Layer 7 of a small transformer language model trained on English Wikipedia (12 layers, counted from 0, width 64).
Take only the direct path to the model's output, skipping the later layers: a vector added to the residual stream pushes a token's score in proportion to its dot product with that token's output vector.

Output vectors of the tokens that the questions are about. A number n stands for (n - 128) times 0.014.
"=": 61, 190, 122, 113, 152, 105, 99, 153, 118, 100, 93, 187, 82, 87, 105, 93, 96, 127, 143, 122, 91, 124, 97, 74, 134, 195, 177, 54, 104, 85, 87, 100, 83, 85, 34, 231, 151, 108, 149, 223, 144, 176, 207, 66, 56, 134, 139, 81, 139, 197, 55, 82, 45, 122, 146, 157, 92, 209, 149, 122, 195, 82, 144, 135
"]": 59, 174, 26, 194, 16, 111, 150, 185, 102, 134, 91, 158, 143, 125, 90, 89, 113, 120, 112, 150, 117, 183, 188, 54, 93, 137, 108, 209, 97, 179, 95, 107, 78, 21, 98, 205, 151, 195, 165, 120, 160, 198, 91, 125, 112, 74, 102, 63, 118, 184, 125, 45, 114, 97, 115, 150, 127, 109, 209, 119, 149, 155, 44, 101
"Un": 66, 112, 84, 122, 149, 115, 92, 108, 104, 106, 111, 142, 131, 122, 102, 101, 63, 149, 191, 104, 95, 139, 156, 114, 128, 108, 93, 152, 122, 174, 66, 61, 120, 119, 184, 148, 197, 118, 166, 125, 128, 130, 100, 122, 61, 140, 143, 176, 190, 181, 94, 121, 23, 141, 178, 99, 86, 133, 148, 101, 147, 145, 129, 159
"wh": 83, 131, 146, 122, 117, 141, 75, 183, 100, 98, 77, 140, 117, 115, 124, 92, 100, 106, 148, 87, 133, 143, 110, 102, 128, 126, 94, 173, 113, 218, 63, 110, 89, 58, 107, 124, 130, 127, 82, 185, 125, 120, 185, 99, 96, 79, 62, 111, 80, 122, 93, 141, 97, 137, 118, 87, 120, 93, 152, 220, 93, 147, 82, 56
"Ar": 82, 126, 133, 108, 179, 156, 67, 85, 122, 137, 109, 126, 141, 163, 92, 70, 147, 129, 118, 122, 86, 130, 172, 113, 70, 129, 70, 116, 127, 189, 136, 95, 119, 122, 166, 153, 198, 142, 153, 143, 130, 120, 171, 128, 80, 112, 123, 131, 190, 128, 135, 136, 94, 128, 170, 111, 128, 128, 133, 107, 188, 143, 128, 149
"pr": 129, 96, 120, 162, 102, 79, 117, 144, 107, 144, 118, 159, 92, 103, 124, 80, 80, 213, 153, 105, 157, 155, 118, 119, 128, 188, 125, 113, 140, 156, 91, 92, 78, 105, 130, 114, 197, 137, 155, 149, 137, 176, 200, 164, 139, 143, 73, 123, 142, 106, 81, 130, 113, 175, 122, 103, 133, 106, 108, 180, 4, 136, 78, 112
"res": 97, 119, 121, 139, 101, 124, 160, 107, 155, 130, 120, 88, 152, 208, 137, 66, 106, 63, 170, 117, 178, 110, 141, 86, 110, 183, 130, 123, 99, 139, 109, 120, 134, 141, 138, 156, 85, 130, 154, 61, 132, 183, 156, 123, 102, 169, 113, 163, 92, 176, 88, 140, 115, 160, 137, 125, 133, 144, 76, 114, 50, 122, 85, 87
"Y": 120, 181, 101, 82, 147, 112, 56, 128, 177, 86, 121, 134, 152, 115, 138, 71, 133, 158, 93, 122, 95, 159, 162, 64, 82, 161, 99, 135, 96, 122, 125, 93, 124, 133, 121, 131, 169, 132, 148, 119, 130, 116, 143, 60, 125, 77, 107, 101, 168, 121, 115, 119, 63, 79, 151, 127, 120, 125, 160, 144, 183, 145, 143, 161
"i": 117, 135, 149, 98, 119, 166, 122, 90, 93, 150, 142, 95, 115, 106, 149, 161, 163, 121, 99, 139, 140, 93, 112, 141, 116, 61, 160, 148, 133, 72, 159, 142, 158, 148, 143, 139, 113, 107, 94, 70, 145, 169, 128, 167, 175, 113, 122, 89, 55, 118, 167, 157, 149, 200, 122, 170, 100, 143, 124, 143, 162, 125, 129, 169
"\"": 102, 119, 119, 102, 87, 135, 120, 158, 168, 127, 114, 118, 69, 123, 98, 86, 161, 103, 127, 145, 187, 166, 229, 33, 94, 108, 103, 160, 127, 128, 88, 126, 143, 133, 108, 133, 141, 169, 166, 104, 125, 152, 90, 174, 100, 96, 141, 57, 159, 163, 99, 146, 167, 83, 167, 136, 169, 135, 203, 117, 115, 161, 117, 72
"aw": 145, 175, 122, 110, 84, 102, 59, 104, 68, 153, 136, 152, 99, 184, 126, 107, 81, 124, 104, 148, 98, 111, 117, 113, 68, 160, 121, 171, 145, 150, 112, 104, 98, 103, 142, 103, 111, 107, 115, 138, 138, 118, 106, 115, 127, 207, 108, 158, 122, 97, 116, 124, 133, 73, 121, 121, 145, 150, 132, 144, 47, 72, 102, 132
"10": 133, 155, 100, 156, 111, 72, 136, 64, 161, 156, 105, 112, 107, 129, 155, 64, 73, 199, 124, 100, 119, 116, 153, 142, 139, 114, 93, 164, 141, 90, 114, 80, 144, 78, 112, 131, 113, 137, 135, 159, 126, 125, 99, 87, 104, 77, 131, 112, 180, 146, 147, 120, 149, 116, 163, 176, 136, 134, 123, 153, 116, 100, 117, 132
"tion ": 136, 145, 94, 167, 149, 174, 174, 170, 112, 188, 102, 88, 100, 164, 86, 110, 52, 107, 137, 85, 119, 165, 177, 112, 128, 122, 121, 98, 155, 159, 149, 107, 145, 150, 110, 155, 79, 118, 121, 162, 189, 120, 152, 108, 58, 144, 81, 112, 117, 89, 65, 55, 183, 173, 191, 164, 108, 170, 208, 99, 142, 155, 120, 138
"ent ": 108, 170, 97, 132, 151, 134, 138, 156, 116, 103, 130, 75, 164, 179, 92, 82, 144, 179, 114, 160, 93, 150, 126, 162, 150, 110, 127, 182, 151, 198, 145, 123, 79, 130, 137, 184, 195, 104, 129, 129, 175, 152, 62, 143, 31, 151, 171, 180, 89, 129, 83, 99, 181, 127, 120, 95, 145, 117, 140, 112, 122, 115, 126, 117
"wi": 102, 121, 104, 133, 79, 74, 41, 175, 139, 144, 132, 176, 153, 145, 157, 57, 194, 157, 200, 95, 106, 110, 146, 120, 115, 209, 91, 158, 138, 172, 33, 108, 112, 118, 111, 190, 149, 126, 118, 167, 140, 150, 133, 127, 96, 18, 63, 145, 141, 148, 111, 127, 116, 132, 141, 176, 180, 90, 151, 141, 120, 87, 75, 78
"ist": 102, 143, 105, 114, 92, 169, 158, 114, 93, 175, 140, 81, 108, 127, 178, 146, 183, 168, 131, 110, 139, 125, 144, 120, 56, 61, 112, 199, 117, 135, 149, 120, 134, 152, 173, 145, 136, 110, 104, 174, 172, 178, 134, 76, 119, 190, 141, 101, 113, 162, 157, 116, 84, 137, 131, 164, 116, 136, 130, 135, 146, 185, 160, 130
"ia ": 93, 124, 142, 105, 143, 163, 120, 99, 94, 199, 118, 50, 121, 91, 127, 127, 134, 179, 118, 146, 96, 63, 140, 151, 81, 77, 100, 93, 139, 108, 140, 132, 100, 117, 72, 129, 143, 111, 158, 132, 179, 172, 158, 83, 147, 146, 109, 30, 98, 116, 90, 123, 117, 194, 104, 127, 90, 154, 183, 162, 199, 105, 101, 188
"===": 113, 194, 121, 114, 106, 172, 111, 124, 107, 163, 119, 154, 98, 80, 77, 147, 101, 146, 156, 132, 111, 142, 164, 79, 110, 211, 158, 122, 86, 121, 74, 107, 126, 99, 76, 135, 183, 115, 117, 138, 160, 93, 163, 123, 88, 167, 129, 64, 136, 169, 65, 146, 158, 80, 162, 107, 159, 225, 149, 68, 162, 195, 117, 60

Each question shows what one neuron of this layer's MLP adds at an activation of 1. A number n stands for (n - 128) times 0.0085.

n168: 128, 114, 125, 136, 155, 126, 132, 143, 115, 138, 74, 150, 151, 122, 148, 52, 109, 104, 130, 98, 143, 61, 155, 135, 129, 122, 156, 106, 210, 167, 117, 102, 133, 77, 105, 105, 156, 151, 96, 132, 85, 62, 117, 183, 103, 143, 126, 111, 94, 75, 127, 122, 195, 98, 116, 137, 136, 141, 128, 81, 76, 105, 127, 151
Which of these tokens does it push down most? "ist"

n131: 76, 139, 162, 136, 122, 106, 134, 202, 131, 90, 187, 134, 96, 174, 119, 160, 158, 113, 114, 122, 75, 161, 85, 122, 116, 138, 147, 130, 109, 112, 121, 108, 78, 88, 111, 163, 119, 90, 167, 110, 139, 136, 140, 134, 71, 162, 175, 164, 133, 119, 145, 126, 94, 130, 96, 95, 156, 103, 177, 161, 142, 82, 119, 147
Which of these tokens does it push down most? "10"

n173: 186, 107, 123, 138, 164, 136, 94, 107, 119, 157, 192, 187, 90, 169, 143, 83, 105, 118, 123, 167, 124, 139, 93, 146, 94, 128, 104, 135, 152, 92, 117, 91, 119, 153, 190, 180, 74, 167, 163, 107, 72, 137, 123, 155, 96, 73, 142, 147, 138, 55, 99, 128, 73, 128, 149, 121, 119, 92, 127, 131, 130, 112, 128, 115
Which of these tokens does it push down most? "==="

n6: 142, 52, 124, 176, 154, 101, 107, 169, 105, 115, 193, 116, 126, 101, 66, 140, 136, 87, 135, 123, 117, 72, 55, 121, 77, 203, 94, 104, 106, 130, 71, 127, 118, 122, 139, 96, 133, 126, 113, 147, 85, 174, 103, 80, 136, 121, 135, 135, 103, 130, 102, 197, 113, 143, 165, 120, 138, 147, 134, 66, 100, 106, 49, 99
Pushed up most: "wi"

n80: 143, 105, 99, 125, 142, 157, 132, 100, 103, 104, 152, 203, 94, 155, 138, 141, 121, 125, 65, 90, 138, 110, 139, 72, 135, 165, 81, 111, 178, 124, 66, 107, 174, 120, 135, 124, 135, 144, 162, 120, 194, 109, 124, 111, 91, 134, 154, 114, 133, 128, 179, 108, 166, 148, 79, 85, 73, 109, 118, 121, 69, 151, 84, 119
Which three tokens does it push up most, strongest first? "pr", "aw", "]"

n101: 80, 158, 69, 109, 163, 168, 100, 95, 147, 133, 57, 151, 137, 99, 181, 156, 87, 112, 194, 98, 132, 125, 128, 73, 138, 134, 128, 125, 147, 169, 91, 123, 105, 87, 98, 141, 130, 145, 161, 136, 188, 143, 109, 64, 121, 202, 143, 154, 110, 105, 94, 129, 182, 57, 105, 79, 132, 137, 118, 132, 120, 162, 126, 166
Pushed up most: "==="

n132: 178, 112, 89, 73, 111, 95, 101, 136, 123, 62, 129, 102, 138, 153, 128, 110, 99, 230, 111, 125, 105, 198, 113, 169, 141, 157, 112, 143, 83, 107, 137, 136, 41, 159, 157, 139, 120, 160, 132, 114, 151, 72, 128, 117, 141, 141, 157, 125, 140, 183, 176, 106, 117, 113, 107, 151, 144, 86, 182, 111, 151, 225, 166, 146
Pushed up most: "Y"

n32: 121, 105, 157, 161, 171, 166, 172, 140, 106, 150, 154, 116, 58, 142, 164, 143, 127, 168, 108, 140, 159, 141, 139, 90, 121, 129, 161, 119, 179, 178, 111, 106, 125, 149, 223, 129, 129, 123, 165, 152, 139, 113, 74, 113, 176, 103, 128, 106, 95, 163, 128, 28, 105, 127, 146, 107, 69, 124, 148, 132, 125, 82, 83, 128
Which of these tokens does it push down most? "==="

n26: 126, 84, 129, 152, 73, 123, 114, 113, 101, 80, 164, 129, 139, 125, 145, 135, 188, 91, 92, 45, 118, 136, 150, 159, 120, 148, 115, 123, 96, 168, 141, 115, 158, 85, 174, 139, 159, 55, 117, 118, 78, 125, 145, 121, 151, 106, 78, 128, 115, 128, 107, 54, 185, 143, 140, 104, 79, 152, 162, 124, 108, 145, 165, 120
Pushed up most: "wh"

n165: 125, 139, 146, 122, 123, 80, 169, 117, 116, 136, 84, 116, 126, 94, 127, 103, 78, 118, 141, 122, 184, 75, 137, 35, 121, 128, 167, 119, 146, 115, 116, 69, 127, 113, 67, 111, 165, 134, 84, 130, 77, 152, 117, 104, 130, 166, 161, 113, 87, 139, 175, 192, 146, 110, 137, 121, 168, 131, 139, 104, 124, 126, 122, 109
Which two tokens does it push up most, strongest first? "===", "\""

n153: 97, 147, 160, 137, 126, 138, 108, 153, 116, 158, 203, 136, 71, 96, 124, 89, 113, 106, 114, 144, 134, 192, 102, 138, 164, 115, 164, 118, 78, 174, 119, 126, 152, 72, 136, 151, 101, 57, 172, 103, 114, 115, 190, 104, 126, 170, 124, 124, 164, 183, 118, 171, 106, 130, 76, 163, 89, 137, 164, 175, 96, 143, 86, 121
Which three tokens does it push up most, strongest first? "=", "wh", "pr"

n110: 117, 146, 128, 110, 176, 131, 166, 110, 130, 122, 99, 106, 123, 114, 189, 79, 107, 133, 80, 107, 98, 145, 144, 180, 153, 110, 109, 151, 122, 114, 139, 75, 169, 161, 151, 185, 111, 168, 98, 125, 130, 159, 174, 123, 48, 94, 149, 115, 159, 116, 81, 147, 189, 97, 86, 162, 188, 132, 155, 136, 121, 122, 170, 158
Pushed up most: "10"

n177: 146, 130, 148, 165, 146, 82, 71, 155, 83, 140, 178, 167, 176, 190, 203, 95, 57, 147, 53, 135, 87, 97, 101, 109, 112, 189, 157, 156, 169, 69, 176, 142, 81, 137, 141, 148, 118, 172, 176, 108, 79, 130, 129, 167, 150, 164, 172, 144, 202, 152, 139, 181, 123, 108, 147, 171, 139, 195, 148, 142, 141, 110, 141, 112
Pushed up most: "aw"

n140: 151, 144, 94, 122, 158, 123, 161, 129, 132, 54, 140, 108, 112, 100, 111, 105, 161, 139, 152, 142, 50, 171, 119, 141, 138, 136, 97, 55, 152, 141, 129, 156, 157, 79, 153, 94, 59, 120, 109, 99, 152, 145, 144, 124, 147, 61, 204, 132, 162, 107, 66, 116, 91, 82, 117, 103, 126, 113, 163, 148, 174, 163, 138, 120
Pushed up most: "Y"

n164: 156, 83, 130, 110, 146, 82, 92, 127, 137, 176, 161, 153, 114, 145, 89, 104, 116, 163, 138, 142, 112, 135, 123, 127, 99, 139, 112, 180, 152, 145, 108, 128, 83, 110, 95, 148, 155, 181, 137, 181, 141, 112, 81, 183, 126, 82, 95, 111, 165, 115, 179, 104, 114, 130, 163, 126, 96, 134, 115, 148, 97, 139, 179, 74
Which two tokens does it push up most, strongest first? "wi", "pr"

n117: 144, 152, 151, 138, 137, 106, 109, 152, 96, 112, 146, 89, 101, 132, 125, 140, 181, 120, 149, 166, 156, 107, 140, 160, 164, 93, 166, 132, 50, 105, 142, 132, 158, 111, 117, 151, 112, 119, 90, 134, 81, 169, 128, 137, 140, 151, 81, 114, 59, 59, 120, 131, 153, 129, 118, 146, 119, 185, 116, 120, 210, 153, 174, 208
Which two tokens does it push up most, strongest first? "i", "ia "

n113: 184, 97, 102, 138, 138, 77, 82, 126, 135, 163, 162, 133, 191, 114, 211, 174, 157, 106, 151, 152, 89, 105, 119, 146, 120, 157, 63, 97, 118, 146, 131, 124, 149, 88, 143, 137, 142, 153, 158, 107, 188, 106, 101, 115, 103, 125, 144, 159, 133, 171, 139, 184, 145, 98, 73, 174, 137, 116, 141, 109, 179, 152, 73, 169
Pushed up most: "wi"

n47: 159, 101, 102, 169, 117, 155, 135, 107, 128, 109, 118, 136, 102, 146, 97, 125, 193, 101, 121, 163, 121, 114, 187, 143, 128, 150, 73, 174, 147, 118, 127, 125, 114, 136, 138, 144, 185, 176, 113, 152, 188, 155, 126, 170, 34, 74, 222, 168, 120, 97, 131, 155, 187, 91, 137, 119, 134, 103, 108, 145, 114, 107, 176, 132
Which two tokens does it push up most, strongest first? "ent ", "\""

n170: 97, 107, 134, 145, 109, 134, 139, 139, 141, 112, 163, 119, 140, 128, 99, 126, 202, 121, 115, 104, 141, 151, 161, 124, 106, 118, 114, 121, 170, 130, 160, 164, 98, 193, 152, 123, 129, 125, 124, 98, 165, 119, 112, 82, 141, 98, 107, 154, 139, 128, 71, 52, 174, 145, 105, 107, 102, 94, 102, 117, 99, 133, 127, 138
Pushed up most: "ent "

n58: 122, 88, 125, 129, 129, 154, 116, 131, 65, 147, 182, 100, 94, 101, 116, 184, 129, 115, 102, 193, 128, 196, 101, 163, 96, 129, 154, 137, 54, 158, 81, 104, 118, 139, 112, 115, 197, 156, 125, 115, 140, 106, 147, 115, 165, 86, 91, 54, 116, 124, 137, 131, 95, 102, 136, 124, 111, 159, 132, 106, 105, 118, 155, 43
Pushed up most: "==="

n61: 30, 100, 131, 138, 125, 113, 83, 103, 101, 132, 130, 101, 160, 113, 159, 155, 137, 130, 179, 132, 157, 181, 123, 118, 122, 145, 183, 131, 133, 114, 125, 167, 98, 114, 140, 116, 122, 133, 123, 77, 113, 111, 75, 171, 107, 177, 186, 154, 154, 103, 110, 199, 175, 134, 173, 140, 167, 105, 163, 53, 116, 122, 113, 197
Which of these tokens does it push down most? "wh"

n40: 109, 125, 181, 98, 112, 147, 188, 120, 163, 125, 132, 138, 167, 125, 107, 114, 118, 112, 105, 145, 198, 143, 129, 167, 61, 64, 162, 112, 77, 118, 67, 123, 192, 122, 141, 133, 166, 186, 129, 147, 152, 161, 86, 109, 147, 76, 120, 129, 126, 105, 74, 125, 118, 64, 142, 158, 113, 150, 141, 126, 133, 123, 109, 150
Which three tokens does it push up most, strongest first? "\"", "]", "Y"

n33: 120, 168, 89, 130, 98, 146, 161, 148, 126, 120, 171, 75, 156, 128, 79, 142, 188, 124, 155, 92, 152, 145, 156, 119, 109, 118, 117, 193, 155, 155, 66, 85, 122, 136, 129, 134, 148, 57, 110, 129, 104, 125, 143, 69, 133, 160, 106, 113, 109, 99, 143, 125, 155, 150, 91, 126, 130, 105, 117, 75, 198, 99, 157, 122
Pushed up most: "ist"

n62: 157, 143, 143, 200, 111, 111, 52, 99, 119, 126, 156, 175, 202, 126, 171, 115, 147, 155, 136, 126, 155, 130, 167, 140, 87, 154, 98, 142, 180, 115, 144, 207, 100, 57, 215, 157, 81, 188, 129, 134, 128, 76, 147, 170, 152, 145, 151, 132, 135, 109, 146, 188, 107, 151, 169, 109, 106, 93, 104, 115, 149, 113, 91, 117
Which of these tokens does it push down most? "="

n147: 153, 114, 111, 123, 150, 101, 58, 112, 105, 197, 106, 70, 95, 129, 53, 79, 168, 156, 146, 147, 122, 132, 123, 114, 102, 99, 179, 135, 75, 142, 188, 132, 61, 100, 144, 164, 155, 139, 162, 114, 105, 82, 144, 148, 76, 135, 112, 117, 157, 143, 154, 29, 130, 167, 181, 125, 129, 116, 153, 115, 104, 97, 135, 93
Pushed up most: "Ar"

n18: 142, 140, 157, 102, 163, 86, 144, 142, 140, 176, 56, 164, 110, 133, 175, 150, 81, 72, 165, 120, 179, 106, 154, 141, 136, 144, 117, 95, 168, 50, 61, 82, 121, 149, 107, 108, 120, 113, 110, 108, 106, 93, 133, 88, 81, 113, 154, 142, 130, 114, 132, 152, 156, 149, 156, 119, 102, 198, 191, 92, 234, 100, 92, 156
Which three tokens does it push up most, strongest first? "=", "tion ", "==="

n161: 94, 110, 105, 121, 131, 111, 182, 157, 128, 34, 114, 104, 80, 144, 110, 128, 202, 108, 159, 179, 150, 82, 154, 166, 141, 120, 128, 113, 108, 140, 143, 161, 192, 147, 105, 138, 143, 74, 112, 114, 175, 164, 123, 159, 119, 142, 151, 177, 79, 145, 112, 46, 143, 150, 120, 107, 147, 118, 117, 124, 133, 147, 136, 140
Pushed up most: "ent "

n23: 124, 133, 109, 136, 182, 173, 130, 137, 160, 175, 150, 83, 118, 162, 164, 136, 111, 119, 98, 128, 118, 129, 109, 141, 193, 142, 136, 147, 141, 154, 117, 124, 80, 145, 111, 153, 133, 124, 77, 110, 183, 152, 139, 103, 159, 125, 116, 167, 149, 80, 159, 78, 107, 137, 141, 110, 123, 124, 169, 136, 108, 122, 98, 140
Which three tokens does it push up most, strongest first? "tion ", "ent ", "ia "

n178: 128, 103, 89, 143, 170, 90, 143, 121, 152, 139, 163, 120, 153, 175, 146, 108, 138, 132, 123, 105, 73, 84, 84, 163, 70, 149, 108, 147, 134, 132, 145, 128, 100, 110, 58, 103, 114, 115, 131, 155, 175, 139, 50, 126, 107, 161, 140, 111, 55, 121, 110, 97, 128, 107, 120, 120, 127, 146, 189, 116, 101, 90, 148, 74
Which two tokens does it push up most, strongest first? "ent ", "aw"